Layer 3 of a small transformer language model trained on English Wikipedia (9 layers, counted from 0, width 96).
A neuron's activation on a vector x is GELU(weights . x), where the dot is the dot product.

Input weights of the MLP neurons that the questions are about. A number n stands for n times 0.0065.
n12: 33 -18 -52 26 33 -31 11 -21 0 -1 -1 11 2 27 -11 13 -1 -9 8 -16 41 15 -32 -12 27 41 -7 0 -27 -18 2 25 32 21 25 56 -17 -24 -20 30 16 -14 49 1 -11 23 -19 17 -25 -14 -19 25 11 -10 -13 3 -7 -28 -7 -25 21 -3 26 -1 34 -36 -2 12 -18 -30 6 2 -21 21 10 5 2 11 3 8 -20 -9 8 13 -2 8 -18 -26 15 3 -16 1 -34 16 10 -11
n17: -20 17 -7 12 5 25 -8 -36 -23 16 20 24 30 -1 26 0 1 33 11 56 -3 40 17 6 -14 -4 20 -4 6 35 -44 31 -42 30 -54 22 3 -29 8 -5 1 -24 32 10 13 23 -5 -42 -26 18 34 5 7 -35 -26 -18 22 12 -31 5 -26 4 -21 -28 -8 -3 -2 26 32 -15 -11 -19 -12 -34 -3 -43 47 29 22 12 -26 -14 -2 23 28 14 -7 18 24 -15 -18 -12 -44 -2 -5 -12
n38: 20 -2 1 -3 17 22 -13 -36 -31 4 3 20 19 5 -14 15 -37 21 29 26 25 34 10 -35 -52 26 0 -36 -25 10 -26 0 -12 -14 -3 39 19 3 14 -21 1 23 7 -24 -7 11 2 18 52 -7 -35 -9 10 -17 -11 -19 4 4 -15 9 36 10 21 -11 -14 -21 -20 51 18 23 -13 36 -12 10 -6 -35 30 -21 19 15 60 -13 -10 39 -20 16 31 -1 4 -15 42 -8 1 -46 -2 -35
n47: -33 -18 26 15 -5 27 14 -9 -11 -6 -37 28 37 56 -50 19 4 -19 -38 7 -24 30 -11 6 44 44 37 9 -17 -25 33 24 4 -22 26 8 4 17 22 -9 20 23 22 23 13 8 -26 -52 6 -35 -26 -24 23 -5 -39 -1 9 -47 15 9 -9 -15 -23 1 -13 20 -2 -13 25 -13 -8 9 -19 24 -11 -6 -2 -5 -12 30 -16 -22 -37 -17 3 14 22 10 -24 -44 -11 18 -18 6 -21 35
n51: 33 -5 -29 31 15 -6 7 4 -2 4 2 51 -26 26 -21 -10 -6 -18 29 6 8 7 -12 -19 -3 10 -1 -27 -41 24 -12 23 -26 -27 27 59 6 -24 20 17 -15 7 -16 -4 -7 47 -12 -18 18 29 48 -25 5 35 -16 4 -15 -38 9 -1 6 -33 0 -16 -4 -19 -46 8 9 52 -12 -35 -8 -37 -11 -20 -4 1 -11 -53 14 8 0 29 -14 4 3 -4 -9 10 -20 3 15 1 -38 4
n53: -30 -9 28 -2 15 2 2 6 7 5 -9 -12 2 -2 -15 -2 1 -25 13 -6 -18 1 -5 -8 -3 21 21 -4 -14 -17 -7 17 1 -8 -9 5 18 11 23 4 -48 -5 -17 -13 -2 7 3 -15 33 26 -4 9 -9 14 -3 0 8 2 -14 22 -1 -3 -17 0 14 -10 -19 18 -17 7 -42 21 -21 -11 -11 39 8 0 -8 -14 -1 -16 7 -11 -11 -7 31 -1 -29 15 -6 35 5 6 9 17
n79: 20 -23 -37 0 -10 4 27 -13 -17 25 -15 55 -18 36 15 -16 16 -1 -6 -1 -33 33 -5 -47 22 6 0 -13 15 0 4 25 21 20 -13 -19 18 5 42 9 -1 -14 9 19 5 15 -33 -26 -31 1 11 20 4 -31 -15 -5 11 -47 -17 11 28 -33 -23 -2 -4 -20 3 0 -26 -47 -2 -6 -21 -14 -36 24 33 13 13 16 0 3 -42 -25 12 37 -6 21 22 1 -13 3 -16 26 -14 -1
n80: -15 9 -1 1 9 -26 -9 -37 -2 9 13 9 -12 -23 -40 19 1 -3 8 -28 10 26 -21 3 25 36 -5 16 10 11 10 -47 3 20 49 42 -36 -8 5 -16 -1 2 24 6 -41 27 -29 38 9 -26 -24 48 4 70 -8 3 17 -25 29 14 19 16 -1 5 -18 -5 6 2 -11 -3 -48 0 -6 -28 2 -11 -27 12 -5 17 -13 -4 -10 38 14 -22 -7 -13 -7 -34 11 -11 -2 6 -33 2
n89: 8 -3 6 12 -13 -1 -10 -13 -36 7 -12 11 -5 11 -20 38 6 -3 -24 6 -12 2 -6 10 15 15 -15 -19 -34 -20 24 19 4 14 7 18 -8 -33 9 41 7 22 5 34 20 -2 -27 25 9 -26 -14 7 -1 8 -7 0 -2 -7 22 -5 18 -3 -10 -3 14 -8 7 -23 -7 -38 4 34 4 21 -7 -20 -9 4 -2 -13 -15 -4 -5 -10 3 -35 -4 -14 -3 -11 18 9 -18 23 4 8
n140: 5 -18 23 21 5 -16 5 -2 -22 11 -17 -13 10 -22 3 -4 3 -19 -22 14 -11 -18 6 -10 9 1 -6 -11 -6 13 21 1 -2 29 13 29 22 -5 16 -25 -20 17 -7 -2 6 -3 0 -49 4 46 -23 -29 26 -32 -21 6 5 3 6 4 38 12 1 -19 20 3 6 2 -15 7 -39 -13 -4 -5 14 39 -3 -22 32 -7 13 -5 -8 -17 20 -2 11 -11 -33 -11 5 -16 24 17 10 11
n159: 47 5 19 -12 -9 20 -10 -5 9 -4 12 15 -15 41 18 0 1 -28 -45 -5 -3 -24 12 -9 -2 0 20 8 -62 -16 -21 27 9 4 -10 8 17 1 6 13 10 -11 11 47 38 22 -20 -17 6 24 -15 -4 -6 -39 -4 -35 15 -5 -20 -15 -5 -9 8 -6 45 33 9 2 6 -24 -36 -3 -1 36 -47 26 6 -33 14 8 7 -3 15 11 20 34 -3 -32 13 -1 17 17 5 6 9 -12
n161: -24 5 15 16 -9 18 6 -22 0 -1 6 1 52 34 26 -17 5 -26 -1 9 47 42 -33 5 -7 34 12 -38 0 0 -9 -32 -31 -20 33 15 11 -13 5 -4 -18 -20 4 4 -43 23 13 -8 -20 -23 -50 13 14 12 -50 13 -15 -22 20 15 -48 -14 20 -15 -15 19 9 -28 -5 -36 -8 23 -12 21 13 -5 31 18 15 17 -13 -10 20 4 -9 21 9 -4 32 -11 1 5 -27 -6 -33 6
n164: 21 -24 -7 4 -3 16 7 -5 -35 8 55 34 6 -13 -3 9 -6 -7 -6 -14 0 -14 3 56 29 17 22 -23 -43 -32 -17 5 25 -47 18 43 14 -15 34 1 7 -7 8 -4 -1 16 5 -18 -15 -4 -13 -3 14 52 -68 -17 -19 -32 -13 -41 16 -33 6 5 -8 18 -5 -22 -3 12 -14 -47 -2 -48 -30 11 10 -10 -12 12 -18 3 -11 20 5 31 -18 -33 20 61 24 6 36 -3 -35 8
n171: -1 -16 -43 -46 23 -5 2 -18 17 21 -33 20 -3 15 -39 31 -15 -6 -25 22 -23 17 29 3 14 10 11 -14 -28 -9 29 12 63 -2 26 3 -26 6 38 3 -14 12 -10 23 8 -4 -7 -40 -18 -8 -38 15 -3 -9 8 -2 4 -14 37 -43 12 -5 16 1 -22 -9 18 -30 15 -31 -8 0 1 35 -12 27 27 -9 -6 -31 14 2 33 -23 7 -18 14 -39 33 -22 -16 0 1 1 8 10
n177: 15 -14 -1 1 -1 15 -5 30 -15 10 -38 39 -1 -4 -19 21 -21 -34 -45 14 2 5 10 9 -6 22 -1 -55 -45 -47 -18 -2 19 -9 -3 -18 19 4 39 47 -36 -19 -15 14 24 -13 3 27 27 -2 1 16 19 -33 8 5 5 11 -24 9 -8 14 10 -26 -2 7 -4 -4 35 -41 1 12 -28 58 19 -10 52 -48 4 -25 -16 -8 29 -20 -9 -6 64 23 40 13 11 6 -55 -2 18 23
n180: -13 -3 -16 22 0 30 16 13 -20 15 -18 9 10 12 -4 -9 8 -14 -19 13 -7 -3 21 -18 40 -18 -6 -36 2 -24 7 13 -7 -29 16 -26 -17 12 30 -15 20 11 -24 27 -36 -2 -5 -6 -28 -28 27 -5 -11 -20 -20 -15 3 -28 37 5 -13 -10 3 -18 -26 3 -9 -8 28 24 -10 0 -8 5 4 -31 -19 -17 16 18 -10 -1 21 -10 35 -12 -20 24 16 -5 -3 11 16 -11 24 29
n187: 25 7 14 7 -23 38 11 -52 -13 11 15 3 8 19 14 -36 -36 12 -4 9 -24 -25 22 11 48 -9 27 -12 -21 26 30 74 8 -27 15 -1 13 0 23 -3 2 2 -3 -15 -46 35 -42 -31 -17 31 13 7 9 30 -3 -4 26 -21 -5 -25 -6 -25 50 -15 -36 9 -22 66 16 35 -11 -37 -16 -16 -10 -27 24 7 2 19 -3 -13 -20 -13 32 -13 -2 0 1 -53 -7 6 -19 33 -30 -23
n193: 2 -3 -15 10 -21 -10 -28 -31 -49 11 12 -7 -20 -1 -41 18 -8 -42 -16 26 -13 14 -16 20 65 -24 46 28 0 -4 18 60 70 19 -27 62 -9 16 12 -15 -2 55 -21 -12 5 16 1 29 -14 -24 29 32 3 -7 -10 -4 13 -17 -19 -30 40 -6 -21 9 -23 2 -25 -23 16 -43 -30 -17 -23 13 -16 -17 -8 -22 11 -2 2 -17 2 20 23 -17 1 -18 19 -26 -5 -3 11 6 2 26
n218: -29 -2 -1 -1 1 -2 -9 10 -2 9 59 73 5 8 0 48 8 1 -45 18 -10 44 29 0 -38 10 38 -33 -4 15 -50 5 -33 -30 -28 41 1 -2 -4 16 -21 -19 25 25 -57 8 -13 0 10 33 14 1 2 15 -37 -2 -24 -11 -19 -28 -50 19 -6 0 5 -12 -7 34 -8 -21 -41 8 -31 -8 -33 -22 -7 7 -13 -17 23 -4 -3 12 4 8 4 1 -12 -4 -20 6 17 38 -14 -5
n220: -1 -7 5 15 6 1 -8 8 -7 8 11 49 7 -16 -10 30 10 -24 -52 -9 11 25 -19 -2 30 8 28 2 12 40 -20 38 38 7 13 58 0 -15 -6 22 -16 1 -30 -5 2 14 -7 -7 12 26 -16 -33 13 10 -1 11 0 -18 -44 -16 -20 -3 -16 -8 -18 -11 -95 21 -28 -33 -29 13 -38 9 -10 22 -16 -29 12 9 63 -11 -33 -12 -1 39 35 -18 -12 -30 1 16 12 18 -30 6
n238: -26 -28 -10 -15 36 35 -6 14 -1 15 16 32 13 -5 14 -18 -20 -2 -41 -1 -1 41 29 -11 -9 9 43 -43 -31 -2 -47 18 -14 52 2 -12 -9 -13 46 -12 -36 -26 -26 17 -25 15 21 -21 41 48 8 -20 -4 -41 -11 -3 -17 15 -16 -4 -14 9 -10 -6 2 -19 -22 -8 72 11 -17 -22 5 37 -13 28 10 -16 8 -24 44 -11 11 -2 4 -6 18 -7 -32 4 55 -6 15 27 -10 28
n264: -13 -6 18 0 15 5 -10 6 -17 9 9 23 -12 32 -55 1 -49 -3 -34 30 -18 -10 -1 -7 16 -20 10 -45 -25 -44 4 53 25 -8 -10 22 23 21 10 -3 19 41 -6 18 43 -8 10 -18 8 -5 5 9 4 -18 5 -1 26 -14 -1 -1 -21 -40 -35 -6 -45 21 -30 -23 37 -54 -8 30 -22 22 -13 18 -5 -2 23 0 9 1 -12 16 -9 -26 17 18 15 7 29 -11 15 -7 23 30
n278: -4 -23 -1 -27 -1 -19 -5 -12 -1 2 20 0 4 14 -25 3 -6 -22 -5 -14 -8 -8 7 9 22 -35 29 5 2 -11 -23 18 30 33 -29 12 2 5 4 12 6 57 9 6 -15 11 -17 15 52 10 13 30 -5 -22 5 -4 43 2 -7 1 7 -30 -8 4 36 7 -3 -33 1 -40 -19 -8 -24 20 -20 8 -4 -23 -2 18 -11 4 36 7 20 -14 -10 -39 -15 -11 8 2 10 21 16 9
n301: 27 -17 -4 -24 18 -4 1 10 -5 4 -26 7 -2 21 -3 37 -33 -20 -45 3 -35 -27 2 8 23 -9 12 -13 -36 -14 33 12 1 -52 23 -44 -22 -11 32 5 6 31 -22 30 10 14 10 -27 -17 3 -15 -28 -7 -45 15 6 -11 10 37 -8 1 -11 6 -2 -13 29 -20 -16 27 -20 -17 -12 3 18 -14 0 10 7 17 2 38 2 24 -2 10 -8 2 13 -21 12 35 12 25 -16 -2 34
n306: -18 3 29 -41 -13 -36 10 -17 -23 20 -39 10 6 4 27 28 19 -13 -13 31 -43 -4 61 36 22 1 18 -6 -15 9 5 -36 -13 6 4 -32 -41 -9 28 14 -11 16 -5 6 54 3 9 -9 46 15 -22 0 2 2 19 7 -14 -31 9 -11 -1 -8 22 -8 5 8 -35 -28 -19 -17 -26 -24 -7 58 32 16 -15 3 10 -8 15 -3 10 -18 46 -11 31 7 -17 -48 14 20 -37 19 -36 9
n314: -23 -3 9 15 4 -2 -34 15 -4 20 -11 3 15 -6 4 27 -7 11 5 -6 -7 23 -25 -4 -1 18 9 -5 10 -4 -4 17 -6 -6 -2 16 18 -4 -3 3 -1 -1 -18 1 -17 13 4 21 9 -7 1 26 17 3 -25 18 15 1 -22 12 4 -6 -19 -25 29 -23 -35 14 -5 -10 -20 14 -5 -10 -9 7 14 10 1 0 -3 4 -8 6 31 -30 23 -2 -2 11 1 26 -23 8 -1 -10
n341: -43 -14 15 45 54 -27 8 -7 -50 0 -3 -1 21 0 26 -17 3 -22 -16 -18 -5 -17 9 16 41 -16 23 -5 -5 15 -14 20 0 -16 6 -1 -6 11 41 21 4 -10 11 31 -19 21 5 -30 -7 13 -29 -29 4 -8 11 5 -15 -24 45 -10 -3 11 -10 -14 -15 24 -9 -11 4 4 -44 -14 -29 33 40 -20 -20 34 67 -21 -5 8 -21 -2 35 -6 -25 -15 -6 -44 5 18 3 -15 -33 42
n342: 10 -6 -3 -8 -12 -3 -9 -16 9 -16 6 -3 25 14 -6 -11 -9 1 1 20 23 -17 -15 11 3 8 23 -44 18 -18 -9 3 -8 5 -26 -32 3 -35 -13 55 -11 35 -2 4 -10 21 16 3 15 -6 -38 -12 25 -9 -4 3 6 9 -1 -4 4 -19 12 -4 18 1 4 -2 -16 -8 0 8 -3 -3 22 20 13 0 14 -5 10 -4 12 4 10 -14 39 -25 0 5 17 18 -4 -18 -18 -2

Each question shows a token from some text and the vector x that enters the MLP there. A number n stands for n times 0.07.

"\n\n": -10 14 7 6 2 16 -10 4 23 -80 -6 -2 -8 2 5 -9 1 2 -7 4 -14 -1 -16 -2 -5 4 1 3 -3 3 0 9 13 0 2 2 13 -1 -11 -1 0 7 -10 1 5 -12 7 -8 -2 2 -8 -1 -28 -2 0 9 9 18 -8 13 0 11 -8 59 -7 -1 -1 -6 -5 -2 5 11 -4 -18 0 -4 17 -18 11 5 -2 39 -5 -16 -6 -8 -3 10 4 3 -22 13 15 16 0 -15
The neuron with the highest activation: n53

",": -6 15 -1 -4 0 -2 -19 0 13 -86 -5 -10 -1 -3 9 7 11 7 -13 8 -3 -10 -5 -4 -5 -10 11 7 -4 5 1 0 7 13 -2 -1 13 4 -16 11 18 9 -2 7 1 -15 -4 20 0 -10 -10 9 -29 -14 7 16 -2 13 -4 -1 -1 6 -19 36 3 -6 -2 -4 6 -10 4 -1 9 1 -7 -7 -4 -6 0 6 -10 48 6 8 -1 -6 -13 -3 4 9 -7 11 1 -2 13 -11
Which neuron fires most, and how strongly? n278, at about 1.4

" and": 2 3 4 0 0 2 -23 4 17 -88 -1 -10 -9 4 0 1 9 -6 -12 -10 -4 5 -7 5 -3 2 6 7 -4 -1 1 -4 1 1 7 -1 14 -2 2 -1 30 -8 -8 4 6 -17 8 -3 -9 -1 -5 0 -15 -4 -7 7 -4 9 0 11 8 14 -16 34 -4 -7 -8 -14 6 -3 11 0 7 0 -6 14 9 -1 -8 -3 -12 52 0 -2 4 -6 -9 -8 9 13 15 5 3 9 -5 -14
The neuron with the highest activation: n159

"th": -2 16 -13 -6 19 13 -12 0 5 -67 0 1 1 3 18 -15 29 -4 -11 -7 -1 -2 7 4 -17 -1 -21 1 -9 -3 11 17 9 1 2 0 6 0 0 4 19 1 -8 8 -5 -50 -4 -6 -10 1 -2 -18 -20 -2 2 7 2 13 2 0 13 -1 -11 24 3 -13 14 -6 5 -5 36 -4 9 5 21 -9 5 -19 -6 -4 -6 36 2 -11 3 -4 -17 4 10 10 -13 25 -1 -5 20 -23
The neuron with the highest activation: n180

" |": -1 -1 -4 9 -5 -8 -28 10 15 -75 3 -16 4 2 5 -4 5 2 7 1 -13 -3 -7 -4 -9 -3 2 3 10 -3 -4 1 1 1 3 2 13 -5 2 -4 0 -2 5 -1 -5 -12 0 4 -1 -9 12 4 -8 4 20 23 7 8 4 4 11 -2 -19 31 3 -15 -3 -10 -2 -9 -10 -5 12 0 -3 0 8 0 -36 -1 -11 47 5 23 7 -2 -3 -10 3 6 -3 21 2 17 6 -22
The neuron with the highest activation: n278

"olis": -4 9 -12 0 1 0 -13 -11 4 -72 9 18 3 11 4 -16 23 2 1 -17 -9 11 -8 1 1 -12 -15 4 24 -3 6 8 -3 -7 -4 -5 14 17 11 -15 25 -9 -1 4 -10 -37 15 -5 -12 0 6 -8 -13 -34 -5 7 -11 4 -5 11 6 -4 -20 26 5 -1 -7 1 -3 10 10 -5 20 -14 11 11 4 -1 -11 13 -12 44 -3 -4 4 -5 -8 12 8 16 -2 15 -6 -1 12 -12
Which neuron fires most, and how strongly? n79, at about 1.2

" Fe": -24 17 0 -1 8 -5 -12 -2 26 -51 -3 -35 -8 -13 -5 8 20 2 16 -1 -2 6 4 -11 -16 1 -6 0 4 11 4 6 1 8 25 -16 1 -17 0 -7 15 -15 -6 4 19 -28 6 -11 -14 -10 -3 -9 -12 -9 19 17 -10 16 -2 16 -3 -9 -23 38 -8 -3 9 -6 2 5 15 14 28 0 -10 -4 5 -3 -15 -6 -10 45 10 -30 10 -10 9 0 1 -1 -13 8 6 20 12 -9
The neuron with the highest activation: n171

" of": 7 22 6 12 0 -5 -17 1 8 -88 -6 -13 3 3 6 -14 15 -1 -5 -5 5 -9 0 9 -4 11 -4 -2 8 -2 2 1 8 -4 17 5 5 -5 -8 20 19 2 -9 -11 -2 -14 7 9 -3 -16 -16 10 -14 11 0 14 -23 -7 -3 8 5 8 -1 29 -11 -19 3 -8 -2 0 13 -11 16 5 -2 9 -3 1 -6 7 -9 42 -4 -7 13 -2 -11 -13 5 -2 12 4 3 -1 6 -17
The two highest activations, in order: n12, n342

" has": -16 23 6 20 -6 2 -23 0 3 -71 -1 -1 3 -6 9 -1 3 -2 -11 -9 -1 6 -7 -1 2 -8 1 -10 12 9 -10 -2 -5 -9 6 4 13 2 -9 -10 10 -11 -5 3 11 -19 12 -21 -7 -10 -14 3 -22 8 11 4 6 6 12 5 -7 17 -21 40 -5 0 -9 2 4 5 7 17 15 -4 -8 -18 15 4 19 5 -11 48 0 5 -5 -8 8 6 9 -3 -11 4 15 3 -4 -21
The two highest activations, in order: n161, n341

"=": -13 8 -3 5 11 1 -12 6 35 -77 4 18 0 -3 7 4 20 -6 -11 -12 3 0 -4 1 -2 -8 -4 -12 12 9 -17 15 3 -1 -6 6 8 6 1 3 7 5 1 -8 -3 -11 11 -8 -6 -9 1 3 -31 4 -1 10 -15 0 -8 6 -2 6 -8 47 -9 -16 -6 10 -1 -3 12 -1 5 -8 3 3 3 -18 -14 -5 -5 46 -10 -5 2 1 -10 13 7 10 8 13 11 3 -7 -20
Which neuron fires most, and how strongly? n218, at about 1.3

"u": -1 24 -9 7 -2 6 -21 11 13 -61 5 -12 -4 -7 -5 2 6 7 4 -1 2 -2 6 -6 -1 0 -25 0 5 -4 13 -3 12 9 6 8 12 0 -24 9 17 2 -5 -2 6 -34 -10 15 -3 -20 2 4 -11 9 13 14 -4 -10 -21 1 9 -5 2 37 -1 -5 4 10 -1 4 41 -15 39 -8 -14 4 8 7 -9 -1 -17 43 -7 -15 -5 -12 -13 -6 0 6 -1 -3 -6 4 15 -23
Which neuron fires most, and how strongly? n12, at about 0.43

"tic": 10 3 -4 8 -3 3 -8 9 0 -69 2 -5 -16 5 13 -17 28 5 1 0 -6 3 -2 17 -6 0 -26 -2 6 -2 6 9 -6 2 3 2 24 16 2 -3 28 -7 -5 1 2 -31 24 -15 -8 0 0 -13 -12 -3 -8 1 3 -2 -2 6 5 -12 -12 31 9 -5 2 -8 -2 2 34 -14 8 -17 -9 0 2 -10 -8 8 -30 46 -1 -6 3 9 -11 0 4 7 0 19 -1 -3 3 -18
Which neuron fires most, and how strongly? n164, at about 1.1

" China": -2 4 9 -3 2 -3 -11 17 -2 -69 -8 -5 -3 2 -2 4 15 9 11 3 -15 11 9 -3 2 -12 -20 11 23 -9 4 2 6 15 -2 -13 10 -15 -12 0 22 -8 -5 8 15 -19 -9 3 -4 -22 3 -5 -8 -6 11 14 -17 -10 0 15 8 -11 -12 41 -1 -1 11 -5 -1 -9 25 -6 9 -12 -12 -1 15 -8 -1 -1 -2 55 -5 -17 -2 -11 0 8 10 -2 -6 8 -3 3 3 -15
Which neuron fires most, and how strongly? n79, at about 0.95

" in": -2 2 -1 10 10 10 -14 -3 14 -90 -3 -5 2 4 12 -5 13 -11 -5 3 2 -7 3 -3 -13 2 -4 1 4 -4 11 11 2 -4 7 4 6 -11 -17 7 16 7 -9 4 -11 -26 -3 6 5 -8 -12 4 -13 -3 1 14 -12 13 10 0 -1 18 -16 37 -7 1 -7 2 -2 -3 5 -10 2 -5 -2 6 -4 2 -11 2 -12 46 8 -11 14 -2 -13 3 0 -1 1 21 8 10 -2 -9
The two highest activations, in order: n342, n89

"l": 6 18 -8 3 1 5 -19 -4 4 -66 0 -6 -3 3 8 -5 17 1 -9 7 -3 -12 -7 1 -8 -14 -5 4 -4 -4 18 14 1 -7 -14 -1 15 10 -7 5 18 -4 -6 -3 -7 -48 13 11 6 17 9 8 -7 0 11 15 -15 13 -8 -11 3 0 -1 32 2 -13 -1 -14 -3 5 27 -14 20 10 5 4 -7 -9 0 9 -17 48 -1 -11 4 -6 -11 -10 -6 6 -5 14 -6 3 17 -23
The neuron with the highest activation: n278

"igi": -7 25 0 5 -34 8 -13 4 2 -61 -8 1 5 2 23 -26 10 -3 0 10 9 -20 6 -2 2 -2 -11 3 16 -4 16 34 -8 14 5 -14 16 4 -10 -15 11 5 -6 -4 0 -18 12 -13 -12 -10 1 -5 -10 -4 11 13 -8 3 -28 2 -5 -8 5 20 -7 -4 14 7 -11 10 -6 -18 14 -1 -1 -1 16 15 -1 4 -19 42 8 -13 22 -4 -24 9 16 10 -4 8 -5 4 0 -18
The neuron with the highest activation: n187

" Pro": 1 8 3 -7 17 7 -12 14 34 -47 -10 -13 -2 2 1 2 28 3 11 1 -5 -5 3 -8 9 12 3 -12 3 20 16 -13 7 4 15 -9 6 1 7 -5 26 2 -21 -5 -5 -32 4 6 3 -10 1 -5 -22 23 15 9 -7 -1 -2 11 9 -12 -7 24 -19 -12 -7 -8 -7 14 12 -5 20 -10 -1 4 -8 -9 -22 -22 -22 40 4 -25 15 -7 -26 7 -3 14 -4 25 -3 -1 0 -23
The neuron with the highest activation: n180

" threat": -6 5 -15 -6 -1 5 -6 -5 12 -55 2 -11 -9 1 16 -25 11 10 -8 11 12 10 -5 14 -12 -22 -16 10 -4 -13 -3 5 0 15 11 1 7 8 -7 2 22 -16 7 14 -8 -34 7 -8 -12 4 -5 -4 -39 3 1 16 -8 -6 15 16 38 2 -11 10 -18 -12 1 7 4 -2 16 -16 2 4 3 -5 -8 5 3 1 -9 55 1 2 5 -5 -17 13 1 -11 5 7 16 0 -8 -8
The two highest activations, in order: n341, n180

"uri": -10 -1 11 13 -8 5 -22 -10 11 -41 -11 -6 -2 11 20 -15 13 -6 -11 4 -11 -4 4 -1 -2 -9 -11 6 -6 -14 10 13 -4 11 3 -21 23 9 5 -23 18 -7 3 5 -7 -31 -5 -12 -6 8 -18 -14 -17 -11 18 15 -3 -3 -17 10 -1 9 -5 9 7 -5 3 7 -4 18 34 -10 23 1 -15 10 8 11 -12 -2 -23 48 0 8 18 -2 -11 -1 6 10 15 22 7 -7 -7 -29
The neuron with the highest activation: n159

" \"": -21 2 8 1 5 3 -21 19 20 -68 -3 9 -7 5 -9 3 8 13 -10 14 -8 -16 -5 2 -8 -7 -7 0 -11 -4 -4 13 -1 -17 12 -3 12 16 -5 -11 16 13 -2 10 -6 -23 11 -9 -10 -9 7 12 -15 0 19 13 -2 2 -6 -14 9 14 -22 38 -7 -13 -5 4 4 -5 6 9 3 5 -20 3 2 -2 -6 -8 -6 51 -13 -3 12 -9 -5 5 6 4 -6 10 9 1 17 -13
The neuron with the highest activation: n264

" Chief": -13 10 4 -7 3 4 -15 11 17 -66 -4 -1 9 19 5 -1 14 13 5 -17 -7 -3 -12 22 -6 -7 0 -7 -6 -2 10 -9 -6 7 19 -3 3 11 0 -7 22 -3 -13 2 12 -27 3 0 -18 4 6 -3 -22 14 2 19 0 2 9 18 15 -13 -23 5 13 -10 -7 -8 2 25 0 -14 22 -9 1 -1 -7 -12 -15 -8 -7 47 -8 -10 -15 -5 -7 11 -8 0 -2 27 -5 1 6 -11
The neuron with the highest activation: n51

" Part": -7 17 -2 -3 -5 -20 -13 -7 20 -59 -15 -26 4 3 5 -6 27 18 1 -7 0 -1 19 2 -12 -2 9 11 9 16 3 2 -6 -1 12 -18 1 -5 10 -2 2 -4 -10 -2 8 -24 37 5 5 3 -1 -9 -18 4 5 16 -29 -1 3 20 -2 3 -6 36 4 -11 2 -9 -4 15 17 -20 21 5 7 -10 -3 7 -14 1 14 39 16 -17 -8 -23 -4 6 -4 -13 -4 3 -7 6 -10 -17
The neuron with the highest activation: n306

" M": -5 2 4 -11 2 -8 -28 9 18 -42 -8 -14 3 -11 -4 5 14 5 -11 4 -11 -13 -14 5 -21 2 -8 -2 6 2 15 -1 9 29 14 2 11 10 0 -4 5 -5 -8 -10 1 -29 9 1 10 -29 7 14 -18 17 15 22 -10 3 4 3 2 -13 -21 34 5 -2 -20 -6 11 6 8 0 39 8 -12 3 -1 -23 -6 -11 -8 43 -2 -26 5 1 -4 -2 -1 15 -9 17 7 0 21 -16
The two highest activations, in order: n314, n171

" over": -12 -7 7 16 3 12 -21 5 20 -71 -4 -13 5 0 7 -5 12 1 -6 1 -1 1 0 -1 1 4 -3 -3 -3 1 -6 6 -4 -14 5 12 7 0 -9 -2 10 -7 1 4 -4 -35 9 -6 -7 -1 -8 3 -1 -6 6 14 -20 9 20 1 13 29 -25 38 -9 -5 -16 16 -10 0 -1 -11 6 1 1 -1 -7 11 -4 6 -15 51 -5 -4 5 -12 -6 3 -1 -14 5 23 9 8 -9 -8
Which neuron fires most, and how strongly? n341, at about 1.6

" created": -13 16 -5 -2 2 -5 -14 -5 3 -83 -7 -3 7 -1 -13 -4 10 -2 -8 -2 -10 1 -13 -9 -10 6 1 8 18 7 9 -1 -13 2 7 2 15 6 -7 2 30 8 -1 -1 -3 -21 9 -2 2 -15 -1 2 -9 9 -10 15 -2 -4 13 13 -12 2 -23 39 -6 3 1 -1 -9 8 17 2 4 -11 11 -3 5 6 2 15 -6 46 -3 -1 -12 -4 -12 17 10 -8 9 -1 -4 0 0 -13
Which three neurons fire most, strongest first? n47, n80, n161

"z": 1 15 -5 5 -1 -5 -27 -4 12 -51 -2 -6 4 3 2 0 11 7 -3 11 -7 5 -15 -7 -9 -5 -25 9 -3 2 8 4 2 15 4 -1 13 5 -14 1 14 -13 -1 -15 -7 -34 -8 7 0 -18 7 14 -10 7 13 17 -4 -3 5 -2 -4 4 -11 30 -2 -12 -7 -7 11 -1 43 -9 36 11 -7 -8 7 -15 -2 19 -13 50 -3 -12 6 -8 -7 -5 5 6 -16 6 -5 -6 31 -20
The neuron with the highest activation: n12

"ed": -11 17 -5 -4 -2 4 -18 1 3 -73 1 -17 -7 8 5 -20 13 -6 -17 2 -18 -4 -15 -11 -9 12 8 6 7 8 6 18 -3 -3 -7 -4 15 4 0 -2 26 -3 2 0 7 -29 6 -4 5 -2 4 -9 0 11 -11 11 3 12 2 10 -11 4 -16 29 -9 -3 -6 -3 4 -1 27 6 7 1 15 -8 12 -1 -10 11 -4 52 5 -3 -2 -1 -12 6 4 -3 0 11 -7 -11 10 -24
The neuron with the highest activation: n47

"c": 6 14 -12 -4 6 20 -17 -1 2 -61 2 -10 -15 6 3 -15 22 -2 -15 -3 -1 -10 0 9 -5 -2 -25 -13 -1 7 7 7 10 3 -6 10 18 16 -4 8 14 -1 -2 3 3 -45 13 -14 -6 -7 10 -5 -14 10 -1 3 6 9 4 -15 11 -2 0 31 6 -6 6 -8 -4 -12 32 -12 18 -9 2 -7 21 -16 -5 7 -9 41 -3 -13 2 -3 -15 -2 15 10 -6 12 0 2 29 -29
The two highest activations, in order: n159, n164

" Manuel": -18 16 -9 0 -6 8 -18 -4 18 -58 -3 5 -3 14 -4 0 5 5 5 10 1 15 -5 -6 -2 -5 -9 12 8 -12 12 -3 1 19 13 12 6 20 -8 1 18 -9 -5 -1 9 -15 -3 7 -7 -4 5 15 -18 14 11 16 -21 -13 -7 -1 12 -6 -20 34 -8 -12 -16 -21 4 8 32 -10 36 -12 -13 -1 -3 7 -7 4 -9 51 -10 -4 -2 -15 -6 -2 -5 -2 -20 9 1 -12 6 -10
Which neuron fires most, and how strongly? n80, at about 0.27

"gi": 2 20 -5 6 -15 19 -12 -14 13 -47 -4 1 -11 -3 28 -12 18 -1 -4 15 -7 -16 12 6 -16 -17 -19 -9 -1 -8 9 12 8 10 5 -4 14 14 8 -8 18 -3 -7 -2 10 -40 -1 -12 -8 -7 -9 4 -20 0 7 2 3 14 -9 3 7 1 -11 32 4 0 1 11 2 -10 29 -18 30 -10 -4 -14 25 -1 -9 -3 -25 44 -10 -6 16 1 -20 13 7 1 -4 18 -5 1 -2 -26
The neuron with the highest activation: n17